Layer 8 of a small transformer language model trained on English Wikipedia (11 layers, counted from 0, width 96).
In attention head 3, each number of a token's query is one row of weights dot the token's vector x. The head spreads its attention over the tokens so far by the softmax of query dot key.

Query weights of the head. A number n stands for (n - 500) times 0.0024.
q0: 519,490,498,413,531,563,493,555,544,435,376,459,512,549,391,498,590,480,435,507,486,548,534,597,528,439,509,454,598,617,449,482,477,548,616,379,502,470,402,451,575,471,533,512,382,451,298,382,551,455,263,551,512,528,464,498,468,445,510,435,405,383,643,554,634,558,281,394,562,460,546,498,378,443,523,619,472,554,500,453,522,647,500,480,500,406,557,398,429,331,548,458,439,410,615,545
q1: 602,609,455,425,539,362,429,626,441,560,494,500,384,528,340,611,405,301,591,577,550,535,451,336,612,244,372,336,403,653,485,648,290,581,503,503,449,457,517,460,500,533,532,395,698,567,709,418,516,640,483,500,603,294,435,425,653,497,384,415,515,369,488,419,595,477,554,597,451,476,383,615,512,416,442,550,586,450,614,737,508,336,506,599,561,414,511,622,635,564,528,471,459,444,562,491
q2: 483,547,524,534,474,508,495,467,551,512,423,528,562,520,428,526,565,499,487,494,376,485,520,375,582,511,512,529,464,468,523,520,445,544,520,473,425,495,524,470,494,408,476,409,629,501,551,465,545,508,513,589,562,518,499,519,536,494,433,500,548,489,495,389,385,552,441,555,531,519,465,364,491,461,482,536,510,513,517,526,487,502,463,485,461,413,452,503,523,471,504,651,466,497,519,458
q3: 512,495,502,402,451,515,551,546,530,508,443,474,441,530,572,541,469,447,519,556,608,451,535,447,475,486,489,496,518,539,496,410,523,534,508,438,500,489,504,450,467,538,496,685,482,395,500,512,464,485,487,483,367,412,527,508,531,482,507,481,497,504,546,503,517,410,544,491,491,428,540,600,515,459,499,527,428,499,503,436,421,479,514,508,463,640,522,519,536,463,491,494,565,467,567,562
q4: 472,376,686,693,538,389,353,556,463,668,558,375,446,451,373,447,538,532,639,509,400,237,553,506,464,457,473,352,533,556,464,423,412,607,480,517,447,506,652,490,500,503,552,561,760,410,614,557,642,610,497,466,479,488,535,429,586,573,282,469,380,675,395,602,535,483,426,558,595,346,549,693,388,660,416,661,594,491,440,533,529,457,491,543,780,552,509,413,312,644,441,440,378,552,552,479
q5: 608,420,459,647,533,586,445,433,516,444,436,492,371,395,456,391,512,544,357,494,365,494,444,241,526,506,526,503,386,522,412,421,554,497,456,511,529,645,568,335,642,465,497,431,582,651,687,464,394,593,397,385,572,529,558,344,500,393,375,455,515,397,506,545,581,516,635,573,427,544,342,349,665,661,546,472,543,560,515,557,483,313,297,675,373,372,545,560,611,556,606,557,298,497,408,419
q6: 395,354,454,485,503,561,692,566,586,325,301,456,534,612,601,625,335,512,522,406,519,608,234,438,400,719,627,440,482,352,455,200,547,452,450,382,457,412,509,537,481,520,623,670,308,522,552,579,521,598,641,620,342,362,565,462,320,629,634,443,621,521,490,609,628,537,375,582,453,547,357,573,751,536,497,414,458,461,503,539,342,611,379,612,345,487,434,388,543,347,481,433,591,568,474,555
q7: 595,537,565,580,500,651,518,537,440,528,558,607,353,457,595,599,475,526,566,522,397,378,463,595,635,598,454,553,636,220,467,554,392,364,300,494,528,452,566,544,535,646,285,598,630,539,359,514,497,552,529,602,527,411,698,381,450,601,352,753,396,457,528,335,399,527,463,701,565,547,566,571,630,528,584,291,461,611,462,363,532,371,506,446,618,527,500,533,552,432,442,683,391,609,690,442
q8: 595,447,394,561,512,619,790,349,570,381,397,430,413,426,755,441,466,544,410,332,532,586,550,605,381,621,568,547,649,513,398,494,756,471,361,527,566,490,408,622,375,520,607,561,173,631,293,523,416,542,459,573,323,634,544,596,320,368,652,584,539,515,454,578,547,606,523,456,478,438,683,450,530,579,420,462,309,477,344,361,568,703,306,548,446,526,503,471,454,458,522,346,529,565,380,536
q9: 518,537,520,534,517,462,450,486,515,599,470,545,608,465,481,477,516,506,504,534,566,452,586,433,495,504,530,454,474,488,511,558,482,594,522,541,519,592,488,517,489,490,496,454,481,433,435,457,450,481,550,487,481,528,543,515,401,476,510,469,510,548,486,411,420,494,532,495,501,495,489,496,481,463,471,509,497,464,520,576,474,522,408,548,501,476,482,443,489,581,523,458,495,481,539,486
q10: 482,527,666,421,361,363,199,603,421,558,351,750,422,470,203,603,495,284,579,879,408,344,446,304,649,274,376,311,191,401,608,467,30,655,621,508,401,329,613,417,572,455,403,357,892,491,723,524,629,598,504,545,640,451,462,355,702,635,342,564,442,508,415,435,518,470,428,556,393,496,404,609,482,321,491,612,593,504,657,747,517,237,432,484,759,407,530,513,638,794,453,662,416,270,579,314
q11: 520,543,431,417,397,532,597,529,595,525,396,543,489,576,648,471,635,407,454,482,467,707,480,436,555,515,537,481,524,440,565,560,588,481,556,516,417,401,359,498,504,556,456,373,430,422,402,447,452,460,502,484,539,429,593,556,511,522,514,432,606,390,600,424,374,446,460,576,461,621,384,394,475,364,570,479,432,515,578,413,489,456,448,488,393,489,483,500,573,408,557,598,485,480,605,571
q12: 524,563,503,496,356,570,477,474,494,437,454,422,514,497,524,480,556,509,560,586,502,464,599,345,504,450,547,559,568,485,525,514,502,507,399,451,497,489,494,428,485,500,468,503,517,412,553,485,402,429,462,449,467,491,485,548,524,434,480,480,431,472,477,435,414,383,580,510,537,481,479,497,520,454,525,452,520,493,508,455,494,463,541,551,450,555,548,552,517,539,539,564,601,500,544,505
q13: 625,657,332,611,630,454,579,661,418,369,532,413,494,487,492,653,735,411,508,546,586,484,560,373,691,537,559,538,668,462,527,684,388,525,309,456,449,506,313,523,600,723,556,503,558,423,446,487,561,379,587,423,492,523,618,538,481,495,527,500,477,529,489,635,515,390,548,647,573,538,379,377,574,540,552,660,628,542,468,669,612,339,471,549,565,525,511,462,458,593,417,519,472,494,400,506
q14: 369,554,393,550,400,465,582,524,468,417,547,544,557,560,502,454,475,510,555,555,505,376,411,572,612,500,540,441,405,536,508,428,345,536,509,451,446,409,562,360,584,643,516,481,670,706,572,481,494,434,674,519,765,577,381,573,449,451,680,652,543,502,663,423,426,702,556,517,441,576,631,365,626,564,464,628,590,437,613,430,435,452,416,429,551,513,559,409,641,523,515,450,534,397,476,526
q15: 271,517,646,509,528,449,516,543,417,473,510,570,426,478,358,400,503,569,578,646,663,455,249,487,584,470,461,611,464,481,420,639,768,347,432,491,500,397,556,401,267,523,451,462,511,309,381,394,578,342,794,467,409,642,465,590,551,558,461,497,533,589,417,620,439,367,543,572,490,790,525,416,650,467,590,341,490,500,541,299,569,602,649,594,379,592,427,596,649,405,632,565,497,585,311,480
q16: 387,455,496,504,596,698,478,417,364,519,614,602,627,699,644,394,766,475,342,331,593,456,519,530,412,537,664,395,545,529,270,493,681,533,406,712,829,578,581,593,557,751,448,679,528,485,301,597,440,739,511,523,485,519,589,410,486,376,762,515,564,549,481,628,488,496,523,688,580,554,490,355,352,387,177,492,415,357,299,533,670,639,412,635,493,358,403,270,504,341,568,515,310,537,496,567
q17: 654,417,569,497,454,378,406,622,726,457,503,516,597,441,506,276,520,597,445,574,474,376,420,444,500,663,614,513,649,519,462,509,500,649,564,527,573,650,463,551,519,430,594,493,546,394,572,421,563,497,528,457,455,484,512,469,519,431,609,721,336,546,349,153,513,646,553,561,604,726,515,467,391,405,474,497,597,786,673,814,426,562,644,609,399,412,585,417,598,514,303,439,442,637,426,637
q18: 585,600,420,364,487,544,506,600,450,526,453,401,439,470,404,460,494,495,606,547,419,599,382,562,480,687,503,374,638,836,478,450,562,349,478,468,683,468,452,629,519,293,458,562,592,581,469,376,591,621,443,451,461,486,408,423,607,364,402,633,517,572,509,680,474,510,514,423,599,467,466,529,382,466,692,402,514,497,500,398,492,543,291,442,569,695,393,544,483,476,511,467,446,630,452,554
q19: 475,593,522,639,637,778,569,475,500,519,589,485,526,446,456,414,497,554,478,743,241,454,564,497,525,472,299,656,363,442,374,636,462,479,393,415,567,434,432,298,539,619,509,451,349,658,300,621,537,305,642,487,478,563,524,444,500,488,548,448,563,459,554,441,533,669,405,540,677,557,515,401,459,608,531,652,544,441,673,645,611,607,270,482,387,528,457,377,652,524,596,534,553,487,759,503
q20: 613,522,688,500,442,500,497,592,639,318,452,509,628,353,428,574,440,477,351,694,407,527,376,515,596,518,452,524,299,485,550,523,322,532,583,548,595,500,474,368,430,636,530,623,354,652,641,606,362,461,556,379,461,506,677,586,535,461,428,450,433,574,451,446,566,425,338,564,329,432,472,562,445,500,357,356,394,566,503,351,555,171,450,365,583,482,368,420,668,571,648,497,500,548,392,409
q21: 484,470,566,549,617,432,785,425,497,704,708,431,767,407,418,621,460,578,500,624,445,516,460,399,545,542,384,714,595,578,551,339,371,393,461,581,586,571,418,624,400,500,587,429,603,420,533,683,234,487,653,586,445,797,385,644,472,539,567,693,461,299,435,503,493,420,605,357,459,459,582,589,572,487,404,551,461,487,352,606,411,555,427,542,456,400,456,576,435,389,450,567,338,646,506,432
q22: 320,402,500,594,518,690,531,563,474,519,753,454,664,491,385,421,642,614,555,384,280,494,615,384,478,500,469,633,408,570,500,465,497,530,517,532,497,559,620,490,491,576,497,500,548,420,541,478,493,559,503,592,553,425,515,704,451,563,274,426,760,655,491,379,241,391,345,588,470,596,518,191,608,431,565,227,512,682,461,510,574,629,381,457,454,391,579,601,525,373,425,475,441,406,491,497
q23: 551,442,281,712,349,339,506,721,524,513,577,457,592,503,509,410,487,448,550,376,412,550,458,679,550,503,307,371,465,392,367,548,528,657,420,784,545,520,494,605,457,348,481,493,500,381,490,503,558,621,546,416,629,411,694,664,392,471,328,467,656,405,331,686,648,404,548,550,528,500,568,555,635,414,472,577,430,588,549,295,542,612,477,388,531,646,568,317,430,456,603,472,503,342,547,437
q24: 571,448,416,665,437,637,589,619,315,545,564,608,408,458,563,548,589,363,484,612,421,516,679,465,462,414,551,562,573,441,519,569,599,389,643,577,636,447,629,474,521,445,500,447,594,387,538,400,503,691,844,506,304,478,582,601,512,550,404,690,212,479,702,444,546,371,381,350,525,543,578,519,571,667,472,601,490,553,741,483,458,430,356,462,568,350,586,366,593,500,647,381,449,478,532,424
q25: 595,451,336,473,232,425,335,399,311,635,595,544,470,407,680,431,440,646,446,597,497,506,407,402,481,399,565,535,588,481,446,430,396,456,482,464,428,382,622,540,550,672,606,405,270,385,392,393,307,494,566,526,445,660,398,620,361,374,553,413,559,740,177,453,436,620,415,622,459,456,445,599,299,513,344,503,516,599,439,489,491,340,467,527,579,458,619,414,507,313,394,602,439,464,448,438
q26: 503,542,476,355,441,307,473,358,465,503,518,687,528,461,416,396,535,671,446,648,527,500,605,586,449,562,349,557,560,556,302,555,201,587,267,433,538,321,471,418,510,738,411,543,511,635,579,549,718,445,265,713,561,393,454,363,560,456,470,380,331,506,497,457,670,396,760,295,520,429,400,584,695,462,389,330,503,629,532,519,477,710,535,630,527,438,533,614,718,394,576,463,668,380,585,551
q27: 741,558,451,664,527,652,569,610,451,512,317,453,584,600,408,475,500,671,492,529,484,587,620,500,316,634,609,465,535,378,524,473,581,457,180,443,698,657,439,580,445,260,702,606,345,352,439,591,334,472,383,467,452,353,259,551,394,279,833,688,272,587,606,631,475,586,410,551,728,617,652,479,586,655,308,423,476,420,243,172,488,606,408,357,480,265,551,706,578,444,683,288,395,589,254,565
q28: 747,628,852,385,296,358,431,720,574,564,545,654,360,500,509,446,517,595,467,473,454,439,611,550,435,483,526,526,575,401,455,481,540,407,504,460,349,534,419,586,433,561,326,400,302,312,573,506,475,566,723,352,657,547,579,521,462,515,336,361,603,429,540,566,524,459,563,632,404,545,571,433,406,573,448,444,546,373,435,623,368,463,327,696,452,688,705,552,350,387,535,451,273,500,566,483
q29: 608,612,586,438,375,691,519,418,633,478,427,369,306,575,296,462,708,530,392,409,516,549,580,478,640,343,428,744,425,448,396,379,427,637,428,462,478,185,541,409,636,397,353,412,397,525,513,534,527,475,751,426,400,525,452,437,488,483,585,729,595,471,434,513,633,535,544,355,677,438,550,670,580,500,515,308,450,472,500,655,479,478,649,418,424,544,527,555,592,614,434,450,475,478,434,469
q30: 529,418,513,473,592,432,549,614,500,572,483,446,503,432,644,536,507,553,494,607,584,421,450,493,715,266,490,368,394,459,459,622,357,437,543,582,549,459,347,393,531,510,597,514,808,312,618,451,675,490,387,262,417,233,453,555,645,572,444,503,656,476,536,419,708,664,569,493,544,488,239,646,457,304,459,558,397,442,517,536,466,229,493,545,547,494,666,646,487,344,428,414,387,448,474,558
q31: 595,632,573,378,610,448,518,591,405,639,534,556,575,796,405,577,534,417,600,601,644,592,312,289,661,384,352,447,417,658,433,598,192,539,655,503,467,628,592,309,556,404,353,444,520,621,617,597,785,326,479,400,504,449,479,447,360,500,375,444,533,527,424,368,530,508,376,534,489,598,453,577,390,686,493,439,698,496,797,690,483,253,593,611,475,467,636,397,558,539,569,539,641,475,852,504

Each question shows a short text with each token's key, already scaled and adjusted for position as the last token sees it. A number n stands for (n - 500) times 0.00095.

Then comes the last token's vector x. A number n stands for (n - 500) times 0.015.

0 "A": 500,500,494,469,567,543,409,526,500,501,500,477,438,495,682,455,335,580,434,611,528,422,445,516,466,472,483,255,483,566,629,775
1 "cc": 500,500,483,461,603,514,422,632,501,497,502,487,428,462,578,451,322,503,491,494,569,445,403,464,432,543,478,313,512,578,608,709
2 "ord": 499,500,483,494,539,449,410,517,500,500,503,496,469,478,697,410,283,488,560,581,561,380,463,531,506,518,581,334,456,479,618,669
3 "ing": 500,500,495,479,518,574,449,553,499,497,502,514,408,504,652,518,328,614,444,582,432,346,453,537,475,487,564,377,471,469,664,709
4 " to": 500,500,498,477,571,572,492,539,499,498,501,463,447,533,566,451,348,635,353,662,443,395,417,608,459,475,472,336,439,499,659,721
5 " the": 501,499,492,465,586,561,477,551,500,496,500,447,465,455,612,464,342,620,415,653,473,464,427,561,465,463,473,306,463,519,687,725
x: 346,611,661,489,583,404,497,397,532,520,233,594,454,395,525,671,567,478,522,571,469,335,329,463,696,564,402,347,418,359,605,485,249,392,637,521,349,369,427,304,747,615,481,406,544,417,473,450,570,577,427,637,399,667,489,606,389,386,338,595,551,400,592,619,645,612,435,496,562,394,465,566,483,549,472,583,489,587,614,661,426,600,556,465,423,621,471,452,646,659,419,573,346,334,664,460
Which token does the last token look at most, and with what share of its attention? 0 "A", with about 60%

0 "it": 500,500,490,476,558,544,417,514,501,503,503,485,454,514,658,464,363,582,420,573,484,424,438,543,471,484,476,279,483,512,634,706
1 "al": 499,500,484,479,554,527,431,520,500,504,502,481,439,496,671,459,356,575,419,575,491,429,455,515,478,477,484,289,489,515,629,713
2 ",": 499,500,501,476,556,565,407,527,500,500,502,482,443,491,624,443,345,581,415,584,456,432,446,535,455,493,447,290,481,487,615,696
3 " N": 499,500,488,471,607,521,473,460,500,493,498,430,500,477,445,411,406,577,535,540,388,425,433,573,470,521,421,352,485,536,717,615
4 "y": 502,500,469,489,564,510,413,512,500,484,501,459,486,511,580,374,501,531,537,457,423,418,560,436,498,503,471,326,580,644,667,601
5 "al": 501,500,485,513,548,458,393,527,501,506,501,488,488,409,590,361,429,666,597,423,515,434,507,492,538,434,475,330,578,612,592,580
x: 645,608,561,411,486,448,563,611,606,670,523,501,363,419,763,517,531,678,435,593,380,438,618,530,562,502,310,536,424,639,432,484,446,614,643,609,303,444,320,524,680,401,451,472,597,563,466,355,565,555,487,568,679,602,512,428,564,512,341,695,454,572,541,350,332,579,508,706,477,533,522,658,388,539,776,610,740,588,731,774,395,446,592,576,642,549,378,442,475,616,504,523,448,498,585,490
Which token does the last token look at most, and with what share of its attention? 2 ",", with about 30%

0 "i": 500,500,489,481,548,534,414,512,501,503,502,490,453,509,669,453,357,574,437,581,503,438,454,531,489,478,464,307,482,525,637,705
1 ",": 499,500,502,482,554,563,389,515,500,502,502,485,449,510,625,445,354,574,430,574,475,425,458,541,451,484,423,314,461,494,616,689
2 " S": 499,500,473,475,579,507,452,455,500,490,502,435,505,484,423,424,429,579,574,556,426,430,459,577,478,524,404,373,442,563,735,577
3 ".": 501,500,496,457,551,499,462,507,499,489,501,464,495,422,577,387,540,570,628,421,509,444,579,430,513,450,478,318,549,584,604,705
4 " S": 500,500,485,487,570,548,395,474,499,480,500,454,537,547,442,377,422,654,632,476,553,404,423,381,415,495,468,421,551,553,622,566
5 ".": 500,500,478,484,542,509,445,493,502,490,501,473,518,466,622,415,554,565,631,417,497,431,620,371,509,413,394,326,543,521,524,671
x: 597,516,626,379,589,301,441,469,687,506,449,383,438,357,442,613,719,524,548,527,462,384,558,270,657,525,438,507,437,723,369,299,397,549,709,586,297,519,599,440,538,452,442,440,572,699,461,588,523,561,474,352,658,522,472,491,698,377,539,575,529,631,430,462,515,635,504,576,648,516,446,484,301,691,607,516,728,562,563,600,496,353,539,719,535,590,532,510,441,781,438,692,379,646,377,388
Which token does the last token look at most, and with what share of its attention? 4 " S", with about 60%

0 "ast": 500,500,494,474,561,546,407,522,501,502,502,482,454,505,661,450,360,591,431,584,490,428,435,541,484,471,466,275,481,520,644,735
1 ".\n\n": 500,500,501,484,544,559,418,516,500,499,500,471,428,519,628,481,349,590,433,621,505,431,443,535,437,457,449,269,451,541,635,733
2 "P": 499,500,496,459,533,549,651,524,501,489,498,437,446,648,510,535,393,606,379,566,571,384,390,516,478,432,455,415,472,623,614,627
3 "ri": 501,500,499,486,507,401,544,521,499,469,499,501,465,500,573,488,517,522,404,417,469,428,446,461,535,428,450,298,423,629,659,649
4 "or": 501,500,487,473,528,551,404,471,499,492,503,489,409,532,612,447,441,566,463,466,523,400,476,643,530,507,508,353,490,542,689,684
5 " to": 501,500,508,470,551,472,445,497,499,493,500,469,403,583,499,421,371,638,426,579,474,381,346,660,544,453,523,374,424,495,571,646
x: 492,388,465,540,614,341,363,501,764,520,274,487,567,598,406,720,546,513,573,621,579,391,426,616,512,349,389,399,445,313,459,602,233,464,621,472,512,349,372,376,497,451,496,458,560,527,492,339,796,483,457,569,512,552,728,608,553,488,334,580,658,467,689,492,672,595,427,454,628,572,354,621,545,523,444,466,604,644,668,602,588,524,597,471,465,561,405,476,698,435,444,393,389,560,641,632
To which token does the last token give the most attention? 1 ".\n\n"

0 "ct": 500,500,497,478,559,541,423,519,501,502,502,487,461,493,652,453,369,581,406,589,471,413,446,550,475,489,472,298,482,509,646,715
1 "ober": 499,500,495,479,558,530,431,525,500,505,501,484,450,503,639,457,367,570,417,583,475,405,441,551,471,478,491,290,485,511,642,728
2 " ": 500,500,487,504,542,509,440,496,500,509,501,485,439,536,546,520,353,545,419,644,433,351,447,588,456,443,473,312,458,482,638,692
3 "9": 499,500,481,460,551,397,571,448,500,497,502,466,437,546,564,535,352,494,420,655,387,342,515,537,469,441,492,344,482,489,637,637
4 " –": 501,500,496,478,544,530,435,480,500,510,499,452,479,500,514,524,409,430,403,658,405,299,559,617,452,380,492,346,507,487,549,703
5 " H": 501,500,481,512,554,554,448,464,500,489,498,441,491,588,388,547,424,501,467,653,451,454,544,614,425,397,498,450,577,536,762,547
x: 454,536,767,463,520,320,486,572,541,536,526,494,376,523,478,626,492,508,455,237,431,378,409,469,553,518,551,478,298,555,414,527,328,625,681,475,483,377,303,333,673,490,512,496,626,455,659,611,629,378,521,402,497,461,529,428,558,495,297,537,597,529,673,426,406,506,563,654,436,433,265,603,342,458,142,274,493,606,596,667,514,524,458,517,678,502,557,245,514,566,389,401,357,578,622,491
To which token does the last token give the most attention? 1 "ober"

0 ")\n": 500,500,499,472,567,560,358,522,500,501,500,479,415,563,723,446,284,629,368,669,507,373,399,572,474,458,488,200,441,597,671,854
1 "-": 499,501,475,502,519,599,388,535,500,502,502,463,396,603,696,496,282,632,396,698,557,342,347,572,494,446,456,280,446,609,654,857
2 " S": 499,500,400,456,539,544,548,523,500,490,505,428,365,608,624,579,370,672,435,820,507,543,316,424,637,380,440,462,426,711,700,638
3 "ept": 499,499,402,513,548,561,599,502,499,486,503,463,412,558,889,505,476,591,449,815,621,565,513,299,542,370,644,511,532,651,643,750
4 "ember": 502,500,433,483,536,541,526,591,500,516,500,466,372,504,938,474,450,633,451,793,540,486,555,375,532,352,644,469,525,586,628,767
5 " ": 500,500,421,530,482,423,479,559,501,489,497,507,408,589,599,735,448,638,528,977,381,296,555,404,539,279,551,558,448,527,467,660
x: 360,565,538,568,500,395,424,465,390,467,434,471,468,447,386,814,617,577,562,599,378,461,507,435,638,665,378,437,457,463,448,528,429,344,606,462,303,402,455,400,614,469,542,433,469,442,459,519,692,270,584,599,387,555,392,728,554,420,474,554,579,479,796,524,652,479,549,748,661,561,475,474,574,641,481,469,607,527,504,716,516,591,480,534,417,593,454,444,663,717,486,477,469,420,707,563
To which token does the last token give the most attention? 5 " "

0 ",": 500,500,501,466,584,561,372,510,500,504,501,477,441,503,673,435,322,604,415,620,488,397,429,554,452,473,467,243,464,526,676,784
1 " Ch": 500,499,453,500,618,474,421,452,501,481,503,390,553,468,421,372,396,581,573,590,493,374,389,531,484,460,416,343,453,566,784,604
2 "ar": 499,499,473,496,584,459,480,423,499,480,501,482,488,353,580,514,476,497,649,573,553,421,503,310,493,561,575,237,610,625,697,597
3 "le": 500,500,505,450,524,505,388,453,498,475,500,467,395,489,563,406,427,608,518,601,535,452,447,464,503,442,530,221,602,500,644,649
4 " |\n": 501,500,487,451,549,537,396,394,500,482,503,490,386,540,610,428,391,689,406,634,417,341,400,423,439,452,376,323,543,580,616,674
5 "|": 500,500,464,494,494,578,473,438,502,540,500,481,338,589,751,550,414,575,458,737,497,411,411,549,482,449,480,422,447,655,555,829
x: 305,571,638,551,661,384,501,487,564,574,425,520,474,518,472,709,606,467,435,628,546,433,304,547,681,579,329,541,426,453,499,484,212,457,512,541,459,301,526,336,722,669,449,396,471,485,499,533,619,526,568,645,439,636,539,514,409,298,369,640,593,417,616,640,579,451,511,516,559,484,479,478,535,597,471,598,451,591,609,666,474,656,601,433,405,529,435,533,694,838,493,446,307,466,528,443
To which token does the last token give the most attention? 5 "|"

0 " R": 500,500,499,471,567,526,402,517,500,502,500,487,453,512,692,457,340,581,433,597,497,405,446,535,466,487,470,280,471,541,649,765
1 "a": 498,499,459,495,520,419,484,527,500,489,503,494,469,500,612,452,432,556,618,485,501,389,452,386,551,513,469,360,506,589,639,709
2 "o": 499,500,467,496,507,497,415,509,498,497,503,517,403,466,718,377,394,557,598,519,569,464,543,456,523,504,458,390,547,526,648,746
3 " |": 502,501,499,521,510,487,365,522,499,516,500,505,433,563,588,410,374,646,449,528,521,387,440,590,443,529,327,330,436,536,568,666
4 " R": 501,500,489,497,562,437,388,549,500,516,498,444,466,636,379,483,449,614,498,577,345,419,466,683,591,491,354,353,540,695,539,492
5 "a": 502,500,470,497,524,373,467,530,501,482,498,488,502,515,632,403,496,558,641,467,463,369,506,459,556,522,516,410,527,631,635,693
x: 589,855,484,498,451,439,556,537,559,531,698,421,546,456,500,582,585,642,446,521,663,529,406,532,483,553,544,530,414,689,464,561,186,569,728,754,475,691,468,376,570,603,522,514,576,482,496,555,570,549,615,349,596,450,496,405,630,435,462,581,633,570,570,406,310,580,452,646,523,601,472,599,455,639,536,413,574,548,645,616,405,320,527,264,756,570,665,505,539,555,512,315,292,463,665,410
To which token does the last token give the most attention? 2 "o"

0 " Ch": 501,500,491,470,576,544,386,520,500,503,501,481,443,512,727,471,304,584,429,658,515,398,440,545,451,473,475,205,482,550,672,795
1 "and": 499,500,468,490,555,542,405,456,501,487,504,514,416,418,699,493,359,500,578,483,576,471,401,425,473,497,493,237,612,593,704,670
2 "ran": 499,500,463,518,498,533,276,460,498,497,502,504,356,403,727,443,440,709,554,622,639,487,427,501,468,460,553,275,529,483,568,602
3 " |\n": 500,500,497,454,527,582,353,491,499,487,502,486,370,623,705,392,341,604,485,684,481,363,416,480,401,515,382,261,452,509,593,677
4 "|": 502,501,465,485,506,587,469,458,501,531,500,478,345,567,778,535,365,568,427,751,514,421,418,571,469,469,462,354,405,618,603,843
5 " E": 501,501,417,509,510,516,526,477,499,499,496,462,317,577,737,648,420,536,411,850,527,575,440,453,574,380,537,554,353,688,516,603
x: 553,567,732,319,606,479,578,454,568,524,614,401,457,572,401,646,720,564,478,442,498,311,391,445,319,629,365,561,280,579,353,524,425,496,657,416,480,231,395,247,669,664,442,308,598,532,540,493,655,475,627,560,478,503,529,684,416,479,463,724,529,410,615,461,448,536,563,408,475,346,445,515,551,532,309,388,578,445,597,560,509,449,417,423,550,424,622,271,662,623,463,254,565,462,575,472
Which two tokens does the last token look at most, in order? 4 "|", 0 " Ch"

0 "ics": 500,500,492,465,574,554,398,524,501,504,502,481,437,499,692,444,333,566,416,601,493,415,446,558,472,475,480,267,479,540,649,759
1 " ": 499,501,483,486,563,581,408,548,500,511,501,469,421,509,666,434,307,528,398,614,460,380,450,603,446,485,430,284,461,543,601,708
2 "==\n": 500,500,507,487,559,565,409,484,500,496,500,454,433,533,596,441,350,582,422,642,490,417,468,563,434,445,454,248,429,554,648,763
3 "A": 498,500,476,461,541,533,615,419,500,472,500,400,426,651,501,552,418,546,365,596,549,322,367,571,471,406,443,415,493,630,593,642
4 "cc": 500,500,507,440,608,448,507,608,499,497,499,421,419,604,488,479,484,550,463,560,644,402,391,610,419,536,434,309,387,582,611,717
5 "ord": 501,500,496,477,538,397,492,466,500,494,502,467,461,507,576,405,378,490,566,556,586,330,469,603,537,490,594,331,424,479,649,734
x: 550,563,406,499,799,261,687,450,405,583,524,337,530,329,570,351,538,414,373,560,748,440,388,603,605,481,375,490,608,421,448,640,378,404,648,560,371,486,495,328,463,466,423,500,564,466,441,369,655,440,370,322,691,425,573,485,625,328,432,568,470,682,470,323,495,493,468,455,593,494,336,492,569,748,629,471,475,689,808,608,549,374,631,515,389,492,522,488,665,482,414,343,577,558,721,633
Which two tokens does the last token look at most, in order? 2 "==\n", 0 "ics"

0 "ren": 500,500,488,479,550,540,419,514,501,502,502,483,448,513,653,452,350,578,441,582,504,439,452,532,474,479,466,291,484,534,627,716
1 "ch": 500,500,491,477,558,539,419,516,500,502,502,483,452,505,657,449,349,578,445,575,496,440,455,531,479,482,471,289,488,527,627,719
2 " p": 499,500,504,468,568,546,467,528,501,500,500,467,484,490,565,465,327,555,464,548,439,435,439,530,436,506,398,298,482,490,602,636
3 "ain": 500,500,501,488,534,465,502,458,499,499,503,509,471,449,710,455,484,504,395,481,432,493,503,532,468,545,439,284,465,459,654,661
4 "ter": 501,500,481,480,557,544,449,500,500,504,502,485,436,495,648,476,416,550,388,566,477,443,480,575,455,543,465,293,471,457,619,697
5 " and": 501,500,479,473,532,572,495,480,500,487,503,492,452,549,617,478,345,615,415,561,430,460,441,557,488,521,387,316,473,441,600,625
x: 351,364,573,642,508,280,374,504,555,560,310,402,477,336,482,637,448,491,587,447,502,328,364,500,578,474,406,454,464,424,511,416,225,552,714,454,444,507,560,298,640,440,532,430,545,489,542,381,697,534,678,522,385,590,500,576,456,471,293,542,694,426,606,651,593,716,400,408,597,409,365,532,641,582,432,591,603,500,692,712,397,550,573,553,510,595,572,356,635,631,283,522,332,585,553,494
To which token does the last token give the most attention? 1 "ch"

0 " |\n": 500,500,498,459,552,538,442,523,500,501,500,482,432,537,675,469,357,572,434,611,510,415,404,536,502,468,489,303,463,568,613,739
1 "|": 499,501,482,476,517,562,466,518,500,505,501,481,401,532,703,507,363,553,442,643,530,431,401,538,510,468,481,369,464,595,618,756
2 " D": 499,500,456,487,497,512,515,488,500,499,500,460,351,551,669,619,415,497,440,742,548,505,432,451,546,390,560,507,380,656,504,571
3 "ra": 501,500,420,480,478,507,594,498,499,480,502,468,417,446,702,439,602,537,445,648,496,556,522,425,542,498,550,505,454,561,575,711
4 "v": 501,500,449,496,501,469,437,441,499,502,504,497,425,472,707,435,401,508,550,515,634,471,514,503,556,426,499,507,570,545,633,711
5 "id": 501,500,437,511,487,518,411,477,501,499,502,508,385,545,739,476,433,541,493,535,508,470,497,336,623,419,514,459,451,512,607,683
x: 573,576,362,551,683,436,553,519,424,573,499,503,443,666,496,578,603,442,464,587,624,464,558,384,701,473,475,563,466,444,394,618,364,502,618,447,461,545,696,529,388,438,386,342,734,596,586,534,503,304,510,495,441,646,596,438,452,270,642,749,344,401,562,374,451,736,353,624,462,537,502,456,555,643,583,460,662,491,710,627,463,333,597,610,495,461,373,439,666,751,309,429,333,609,642,508
Which token does the last token look at most, and with what share of its attention? 1 "|", with about 50%

0 "7": 500,500,485,470,580,551,402,517,500,505,503,477,425,520,707,448,319,532,416,612,508,419,438,542,461,454,473,260,474,532,635,793
1 ")\n": 500,500,504,483,539,574,385,541,500,504,499,481,425,560,649,448,320,528,392,637,521,364,385,582,468,452,485,288,428,566,629,774
2 "-": 499,501,466,509,496,591,431,508,499,508,503,469,396,618,670,520,356,595,401,688,560,374,360,569,507,444,483,405,454,591,623,780
3 " S": 499,500,409,475,523,532,560,513,499,492,502,450,392,583,624,592,428,623,432,775,540,559,338,418,613,411,490,516,427,655,640,589
4 "ept": 500,500,413,521,529,548,586,489,499,487,501,480,432,540,829,527,497,568,456,753,614,566,502,318,544,415,636,543,516,607,589,666
5 "ember": 501,500,438,496,526,542,535,560,501,515,499,475,401,511,867,491,480,607,449,743,544,510,535,389,545,396,630,505,508,567,586,695
x: 389,547,515,507,650,497,542,439,660,619,519,531,359,522,218,736,651,669,618,618,349,375,369,545,570,543,319,449,521,419,339,748,469,562,512,427,455,433,458,254,524,426,483,531,571,480,536,492,732,543,550,517,476,654,578,460,417,575,493,595,450,534,553,474,402,786,607,516,605,654,410,280,414,682,521,412,569,520,572,637,355,508,645,561,626,308,540,429,681,604,645,576,574,542,641,595
To which token does the last token give the most attention? 5 "ember"